Layer 6 of a small transformer language model trained on English Wikipedia (12 layers, counted from 0, width 64). Numbers have three digits each and are written without spaces.
A neuron's activation on a vector x is SiLU(gate . x) times (in . x), where the dot is the dot product.

Input weights of the MLP neurons that the questions are about. A number n stands for (n - 500) times 0.0016.
n11 gate: 653402223400485474469707563486524764668258389587305091587313543711403606458602426373711386517624591269398397657531429220255635633551468626360498483373407675198512280691351556281382452500460710
n21 gate: 549554371528458562741397769408510456250409324332433710625577564486350354618332479567672216597488636327389481551403510544618484398485479775742496459544468434549472570315445415497571488383416344
n29 gate: 259385388583670283568522443551525428416373566490727544797617443635695248514669816594529348424337324335598426808541325345505522552485729674691640412449363474582519615382280497766637498432492504
n37 gate: 591417520502667277688356396273499627589424717436559398510369414431672405550224301381480677464455520383506603468503396541261555429405481430569443389496338655722458526743437484580592685329299570
n57 gate: 486419460625554620553461456779480461473308546672338325630286685503676628674752693516508650531407541455653455586253524523470307447628532350128798525471418670241368555497480390365493448389411414
n59 gate: 669734651412434450543465584419679256167464530536344492515401414586563357326346527416503464389696627626459498531273378587690717514541304559795118465633459457321549393609868403626576442471549524
n61 gate: 523773516509527332556565584484268387618544473635493445405585781449439741392482576480447507376617388562515509596479444416664371443679421423168547434531510568601456395652346269402438543492479138
n68 gate: 264526805358194494466532731513174337455505612466316324310143483356712484336653378578608529243199294548418601482556318482291444474652608458691587450392580296495517622513352645378396561562674691
n69 gate: 465688499438549395595476376422368422466451409718720442486420580630457386419587269672472479591252332280424530632508331459462826478508573453314428594335433518448508264386549447310909507513625441
n88 gate: 609441583518438427409432517380360322383650549542406731337681170484609501496209466599480442586615452533262430704417598606674488534663405511842276503761370539545388598460694375604486420445635724
n93 gate: 615340567470517423644604331620269321492544167400470775480481589500356502548499497639596620529586605487349466595508376557368484555466353626587657515393568512424460322729197604439738393483686276
n102 gate: 417686370229288263577382558465266534455480417472558381487644384499487346421642621399629446437453265185861357452741644702367572622769644415297550424609347538640380698380576469335286555725396497
n110 gate: 469653511621371511788431273554482541624388246621272619587478667495542659394566790506573240472643698635307104727414309260382416265505357558282765407529542468368550381656329283553673537455449522
n111 gate: 589560523312467313607476319536358743378538540733610560392606552346695508561785675525447532665451537268478623414652689137821362301377429501388523354346364569756664503415496634575421640633588230
n122 gate: 433453494503302528651571259407522640608694353537302444315346198439638589438612550573741285462670682324483657441546236414461633568575525667491610428246503905528476276349503494624589545284508157
n124 gate: 580484431405424397613621372516345733295366263593558625315421407620573381679500546522360609753257423543581712784736492370578324315361644485712534771454609613279526522495575401641666408480403655
n125 gate: 431783370243497547366583400679656454179501619230569436492651567513549496299445614289336387682613215540536447433583608471286371456756467372639433548498245573440387621565629389605557694484443509
n129 gate: 562823549399660364845547629604485081403627573594498243628406595664490610348291213438523742420296526526796496471552415355587405369486555713406481743552446531308392374630320416363606452295575362
n135 gate: 522547254515784553569469681634414398410661589549609457427654082611538347425340484578832531574750381334361530483616254643511388504524672532752519531531462648627562601508450324439489519474516512
n141 gate: 240526847686395302503415416532287372648484245421309410755353281375401615536656493374492543384752424668652659487566490667451306257459116727407600544382550440722646744405385281656496249820617205
n142 gate: 533498602248322645581427760663464658485371696562403466588186250471755261560450583538423380585598494358420481500488525490541618520389463549281274473364371550506473461496501513362500681651400740
n145 gate: 693441700568286528366624781371309508308385665453357545462296636571617398297646431539365465293512697658566224658436502396316755351727217823467501302577364657186210533489260516571488532557492760
n152 gate: 530819496423634597394479384388559793695512617305369305406511341445575513488756583785339448709321501218472462802434648306601633203642519220469342626368378688577685753465519509444571631605447521
n159 gate: 615502529497285286549389479506755720436452831363528586600450485414594261422621611732716441532398343307542494303437731408437703756519592665304983755412469354389625423459654526526300431439389507
n164 gate: 679736455829582552512498512624199484554729534564619523614298584259479684469433582615465381545385572547307611364536344543578527364314486450516699358488610552346458483569610763642396408601594305
n168 gate: 459528474320402532468312451460499552478442314535394317288484604530455529680538385753718368592335644814432354688416675464577566414618155771620475401602570594493500730495554623562428291645647439
n172 gate: 086482640332414141387567310537558676353724545621424105374359434197430533248686361446631474469565353354624543624302449240419508573598387239332359520702737534446182463433165576594504667637584403
n175 gate: 451495550631465533492481441608499512648632273674612424494337615474571762574528618760541706490426373450490444573498356415565611411419439556264448367378664342302751469609554526616476551383405426
n176 gate: 428378495032396641656338390282683493520324542436437401366153390426662523231450597511744547734493358408634369643562302402707579602531563360529596478230566371639622739429405373413568569628305590
n177 gate: 328595311553515649449302849406573382475455390392349346546475534547481613322665472517518446202337379648353308685539720493414278435320631584288512506540295504187661574476523645263582428834363478
n181 gate: 716488663722474636646364538355508761724627522663324660491569271450259729568410557807712757460479474510489710273685429478392428682583483637475649639350455225588451203569573620431496466479630384
n186 gate: 411598424390445437594689500802688237239556408303467274295455679425761476483350338401673689383562357519513262564596480606404512347763599574616145740357190616419525528453552381337458484386631550
n11 in: 733222419314550564510564442294458447710490471456727555421385452406430707564602537607540226486634751429644678442267322142672391734553414441465516560436467472660549273678293387427478479497452407
n21 in: 319480305351439518392417572691345439544505497462377495460557332491417383490379261502371237479480410332498521659572461568436464366385710507544484480544496587466378577412479406592522688477546356
n29 in: 534620429284497430508364455536599422483401621486279407590532374620412507511290359298227470277543334585439314573519782640379541610360535709704309397715332730471671553375383735439493722501578471
n37 in: 358479639608720485452542553520387484678612607416361639455447504368525579523502412686483760517624218535514620628450305438509616433696373448445648257442533430583648541742240522557559586383527361
n57 in: 446356369667526388652480717547603413413460334588609450465497288423453453524521598618548527495711680472609539716344487285675398374631278264612410524519382552148551451558387631415564487257564484
n59 in: 737390381553387574304539698501634326510631467712591339464701610405707662540316583714441601359638309437410540618399454474539709490840379525515418340557528277308293383441465452333418442776498548
n61 in: 534543620534493578534548527453628836264366598341511436414645623481392464461414762397647670558528547511728602490658588449333342361505597439580443348621415783518342449431607615533603618592573621
n68 in: 358427628470596545457410493500440326480633442452424514401369574354336933644593576411614475392400402596294705247545572451364413500453591430379678137535357574346545406660387420609444405471695375
n69 in: 502485571663563429519547569464697481539305492286548519238516635605589596459492594352657261489592439539425484583381448412352433283560365230363522561512341611478372473361651450505336540692358374
n88 in: 734672595589596540455474293600311175446754433598675447364423519511586246541544311676281428579498392406562558581442438709501540542530663339394534600586565380467514396460559390523608303450628662
n93 in: 646378504590324546329484413461672508567557591403549455307411426421562484371562364625626433422462598271317427503596495358441416464457487104519442691547290505364268525420428401419584790307535456
n102 in: 443315296511734576506580429446581334489545449418498692346487429307284615798650556520679823315319449489513703564543585491306518725650304469362690594448533489513317558444527373516363365462637523
n110 in: 674525525572402654429584738454551254371618669318428645512700414538451637598337704681604575492626628615399487343505425599634396468406336478720580300522054399533711492468481512657708299474556533
n111 in: 718445467431575564631361354432521499387410392518367409489572489712650578346417507385443419651398471323385597551222833770301569213419457660464539566482568617560793613453564365324510649413206608
n122 in: 393274553420251558480656276333545513465491442552392485522460389661446623381453597757530313510809584485538470404553433440418548547424657464649551592375335458745412318367465636565565535450411361
n124 in: 579415667601335413423423518573600696647351484642509626465588733425613348660653495411576256348514892700386468414286505699569784517372498653489691386368518657488742568538348418465690551344431522
n125 in: 546594706517532672483574577599474403345586351292564556449432653377305399584742465377517531279645276670426582594569805406503485461429289379562342484466299343322422672286751605579492318443588511
n129 in: 777602347480660526347533661611395698270443381393534300366606434484606393329617276658469451505488445669531414601540612509387512335282475456255556569607475721288292495293692520429570632655423653
n135 in: 527402501636316403490284532510484416708421424653469293513275758349553620600449443689318595337490642608413568507479331549725676663431513550513410599563647498565466422702460620520395619314479388
n141 in: 263761430508390808419317799562604620461386438377523479431579601722411529233303436348556517529683582449504352608538377444252573339661799373384481576817464639269614636358575562559499615442337334
n142 in: 629504465489343389467324703739531558268564367395529643485508474658423423590535628709166390568713513542316596606605436490442543405458531397628436248606425375592582293429540524572470523469603635
n145 in: 300576685631585587557514503355337318560368023469598488390521640505483227626578433510593635566592245549743423550629499667476393701604547700729611019456569445429407580530675426586347432853390461
n152 in: 702334382437586488460345569565596404393568537677610433659628517659420630324439451799454374505641311610665370499609383499279539653437828408241657580436514372510264468389619504741360372748349791
n159 in: 781556609540583527531375353479565481703637598502553648386579415244399493761550734442445492425506466382414648549776632456477357545444716664407590480598623431569364414670510616826360497331634543
n164 in: 398542438456664595401578638535537454486636530374590595719650526597513429330590715752513485423602619566221410590606347407684518330510551688699479441411532483380550273621402574329430461470602731
n168 in: 606612426519355539337660430559422486441291249429503573415268546435459481744443568428558548618486577864522462495226396440436453553318554395782590394614484404549673551452428583594442438367447540
n172 in: 442561726254693626464337441687507638642222319499396450508440202535647306408286681396389302458393513317599635530621409467378680599592327489521401634645324493650780708445608104741655587467304537
n175 in: 538599610534380411455564591633415592498476465502510550584420711422364517568544515588699384540555779405542484422513645354609593494460312548479520681619698358190600614524411647441329466601356379
n176 in: 393555585508571538625381472500406359742600239346603892451435564501494713537506399554459604435711548435536654616521207547767509617626513608508569347433375506817292336501554686858519620571647333
n177 in: 748481619655471600493380571714403529760464532526385594458529285623609647510718475337283596361704335620429491327612517503684656396308620335482651556228734465524255454420441743462598392529554376
n181 in: 415440546382473375679383620485659425545216491496377666756402377459491460506588621561442526324638603436591604510506377652377401547566259886942524537508410456654581653282615589569499495456514642
n186 in: 528640562334622429442482415664471550676802645404264564595501492338410490520537282707506381502537410325290639505574553345554639665535689565518496554431589543471519119545371417726792354260350563

Each question shows a token from some text and the vector x that enters the MLP there. A number n stands for (n - 500) times 0.004.

" R": 563660566570565631425504525495473513627609513407483554628661530503561494410555491612518370620490526562516499473571554453448585527451581454463516478520628621484429529547621499381447580329470450
Which neuron lights up most? n164

" ": 337500543392524517376490530580459397566508487649583422552456542500566559471492576506474578494477476520575548481526490487289525552403543566341455491519730487558568411408403469575481465448437502
Which neuron lights up most? n172

"6": 617326477626426456481515477696495788550486549311618500508383427574542540549400538445436503476444627505558572327450471408346485480454581481467483492469510450539581685472548395488615679322440595
The three highest activations, in order: n124, n59, n142

"if": 581573418478412582458434568502574502580518563622457592414414652589630477423475512574398615550514449399478338652341449541403459509437521523459459344608296503612605378506567449381553413462490285
Which two neurons fire most, strongest first? n110, n59

" co": 376666536446427486403499436580511590571574453536633614773485518490530484547545563503546640619563600472539530339405573489549450653503379565368435414599536571486453577415459460568539558507539377
Which neuron fires most, and how strongly? n175, at about 0.31

" and": 461590624408474540531451578547487477596439322485534470505463488447542595468605226616473523384336438479523475654297608557498650556416681569507374637599496448554446565399485485433571550516509448
Which neuron fires most, and how strongly? n129, at about 0.68

"m": 391572482577578459491620499720559593543443591523512476445445578524531506404473422591535542611537602371464340204544379422515516382587513488612322427488545496482464377352261542494613420297520414
Which neuron lights up most? n186

" N": 457519441492474554401567493582485645573468475560514380434665505513548522598528501507427487481497521498464477420383437540500548496425601477517504485500640495584431569516620508261434547552621453
Which neuron lights up most? n110

"es": 638488467440513487461652573473550557606554355603591514346453559516355528372516628460481596699565495612552562344528620566536548415357642545511528366512392482523468298466354416447676490374544479
Which neuron fires most, and how strongly? n61, at about 0.31

"ow": 508592423404361660452498546360608598571289485623416540479465535606466533310421477560427522586525491519499391648340512578441498547471491536471529308431456316613618692520472416528515492478555488
The three highest activations, in order: n168, n110, n186

"ent": 446594442635618651461559408277450519545404744477579528530489498718448451538393391454418666513463406501501604299363448611535484367451577642526489270457550482460607442574610472568462442402445504
Which two neurons fire most, strongest first? n37, n93

"-": 355564525398502491490524457565523527655522311496556386521485550461571637469563461393315529586700425575515503705646583462405379528658662526395479492471533582498545630436627463592473509577457450
Which two neurons fire most, strongest first? n141, n125

"ide": 579669489526466614453545553474534370568355555484426535504451613489493505375743523372423491571417408669536468679359500428522448496693584478513546525455451450595565639505567490608639554482346435
Which neuron lights up most? n125

"er": 535611271359437502465591600370539445642455517450615533317506580423443450513369532663368435466485513354359390598447563746436489438541518381563614538409450545535636591487521438559405477456404398
Which neuron lights up most? n21

" was": 475592739350558593471454454660440676639486412347561504431504488440686484553578446579628537474549442465509478595411532647595580568634507436537569519556301523638569551515447443639611502588566448
Which neuron lights up most? n176

"re": 402698346380445454431622609655632519478504592549568552475477486503426381419388397528394613596584592547430509618452589559591549335496440340158463544426387461581463383456378577430448521392515486
Which neuron fires most, and how strongly? n142, at about 0.75

"ro": 427475341322434473439488655529504562560505388521389608695434635549495334480488336513357656646727500471433522454513575388560545333489455528383370547581391461569590634428516438568558535457436460
The three highest activations, in order: n142, n141, n21

"rom": 441451253394632616483634519592504387594477455575427350319543558453474625471710578532546555621378586515431422651332433465536519485553509446525475657586437573525533522498538727562385529327490436
The three highest activations, in order: n57, n168, n11

"at": 502644317415564535493469375587448433527273502536575571504512581516449454648490506558363582547366527329548494459507408556478523584613577447477616582600480648522531436409148737542498460436375624
Which neuron lights up most? n29

" the": 183535498500463778470525462519498470574558558539395507342513446496644486497480386552599516451465610509586553539359600400339485439526511527547457491303528468367640451440544837544464486520557521
Which two neurons fire most, strongest first? n122, n68

"t": 448570404292515373512620433509521498524376491499471527298579645686465437619430452471343565504569616234546444571374597519418523500423501658359558483624519551577466374412427506410440490453339532
The three highest activations, in order: n111, n68, n11

" April": 819428405354465571481507480475563388548484465414758458530529446555502456517490505485592628507528778228568518647261507503498556469421496485573433484483658528536576381510526559498424505292536596
Which neuron lights up most? n11

"201": 587357498496551446417446437291517502550561452606514785463466446519576485359503552507250423394613525449498425589409369578654528464514530423514454502448600494417656524443439605570525577433585506
Which neuron lights up most? n88

" as": 498530570417467535442483600560427597616508488496536605512492511427577453426659372592436512463387354589641371716523609499436527602484686430526459492648402480574568371550589652635583532359467458
The three highest activations, in order: n29, n152, n159

" U": 396425549373506480401522447566488528574622396496428382658548570553526536480375487491355498667440547577469710317447512498534491528594514420467479567569491507557729421531484685512488577474583456
Which neuron fires most, and how strongly? n145, at about 0.29

" Sc": 433552532405637508436457316504518546598664509521410470650559571570432635505635522492427505346533597379486566372448528428556523558414484344570466617629464560501542302446714658529581579451509390
Which two neurons fire most, strongest first? n122, n145

"or": 485678291599576723459627442521404488616516657442417466557424587454381414483419566630448468613577542608507478612479565468387483404493394467537440581430538484438561313474581467471434433514448487
Which neuron lights up most? n164

"a": 502424426682514573464563618536435417547527469613654674600414628354495513454488635410492625534455473333437379327447546564541678432449609258599540402470474386399347369433611391449411505560419587
Which two neurons fire most, strongest first? n164, n172

" on": 560448462406424667445514575547423489581472516441494454549504467455421446415764401558453462459470601537439503675434600542434487500654625582267392430656451539576741485510523666526348561389458366
Which neuron fires most, and how strongly? n11, at about 0.24

"ers": 655601456419435575453614610336602579592432400597675496328592581543495427420591540534488403708408505558545499402444535607451601361483564469442580472440311661694487472473494385537521515433361529
Which neuron fires most, and how strongly? n111, at about 0.76

" with": 418445525493505557482545453366526376635424644644404388354537599400509448690591499640518556410419458541648442622390605498525495568446577500590462400564398549659711609490675706499516600404393404
Which two neurons fire most, strongest first? n168, n29

"ated": 500482575345468536466473394541417539648411386389557572293505524590378580418573452311518644554537532469507762559409463533480538345698556485515519634427513575517596574496382286497433506298544337
Which neuron lights up most? n141

",": 643456400473545503474466529486542617567498287510730412328440521433539576431536530561465585337453741383596554833407577473583538496570502461646436462580660510459553384531387638497602540397559498
Which neuron fires most, and how strongly? n11, at about 1.1

"en": 406490210437516597453666483541501468611457575393603359438489461436450420378568659510538560512515542557646281282465420737537494516460524484591523504454534421497401460468399554552562428440551353
Which neuron fires most, and how strongly? n111, at about 0.32

" that": 648597549413438591486464554455451596577421503570482567510445494447594484629575422638424440507425448536521628686332692539458513723484635445269365586377386546479511389344513421413574467395411472
Which neuron lights up most? n152

"ents": 558626530266424401447593603600523536639399362573557445369432484494483492345579431465401486596449457581533609542428482464445650412434561610699549467430363611660521468464515380497586529338397520
Which neuron lights up most? n124

" of": 506441579444578530497466583562430452618537515410508469183377539539511549504592398444450637433395511589526656378380596607450505580487666444399474463602406702468499460469650733369499480581537465
Which two neurons fire most, strongest first? n68, n177

" al": 486560443404417624407534658536532623539606667429531479511540454454470504518548517625370561622496404555595527473394477379385512735496513542508327497708466385476607452545544466394421479597453555
Which neuron lights up most? n142

"anc": 676779401576602645475456487337529452520431450575537726466507545551524272365516575657425586404554591550479428429438481512638502462415509418457550473517405479704533719484568461440346499417354524
Which neuron lights up most? n68

"|": 452440545586614413521550619579422564633644502516581556430578435532465451664533608377525476454546568581551550594506695573475507501621592433576516460458608396590573882466465508488361410449498362
Which two neurons fire most, strongest first? n102, n129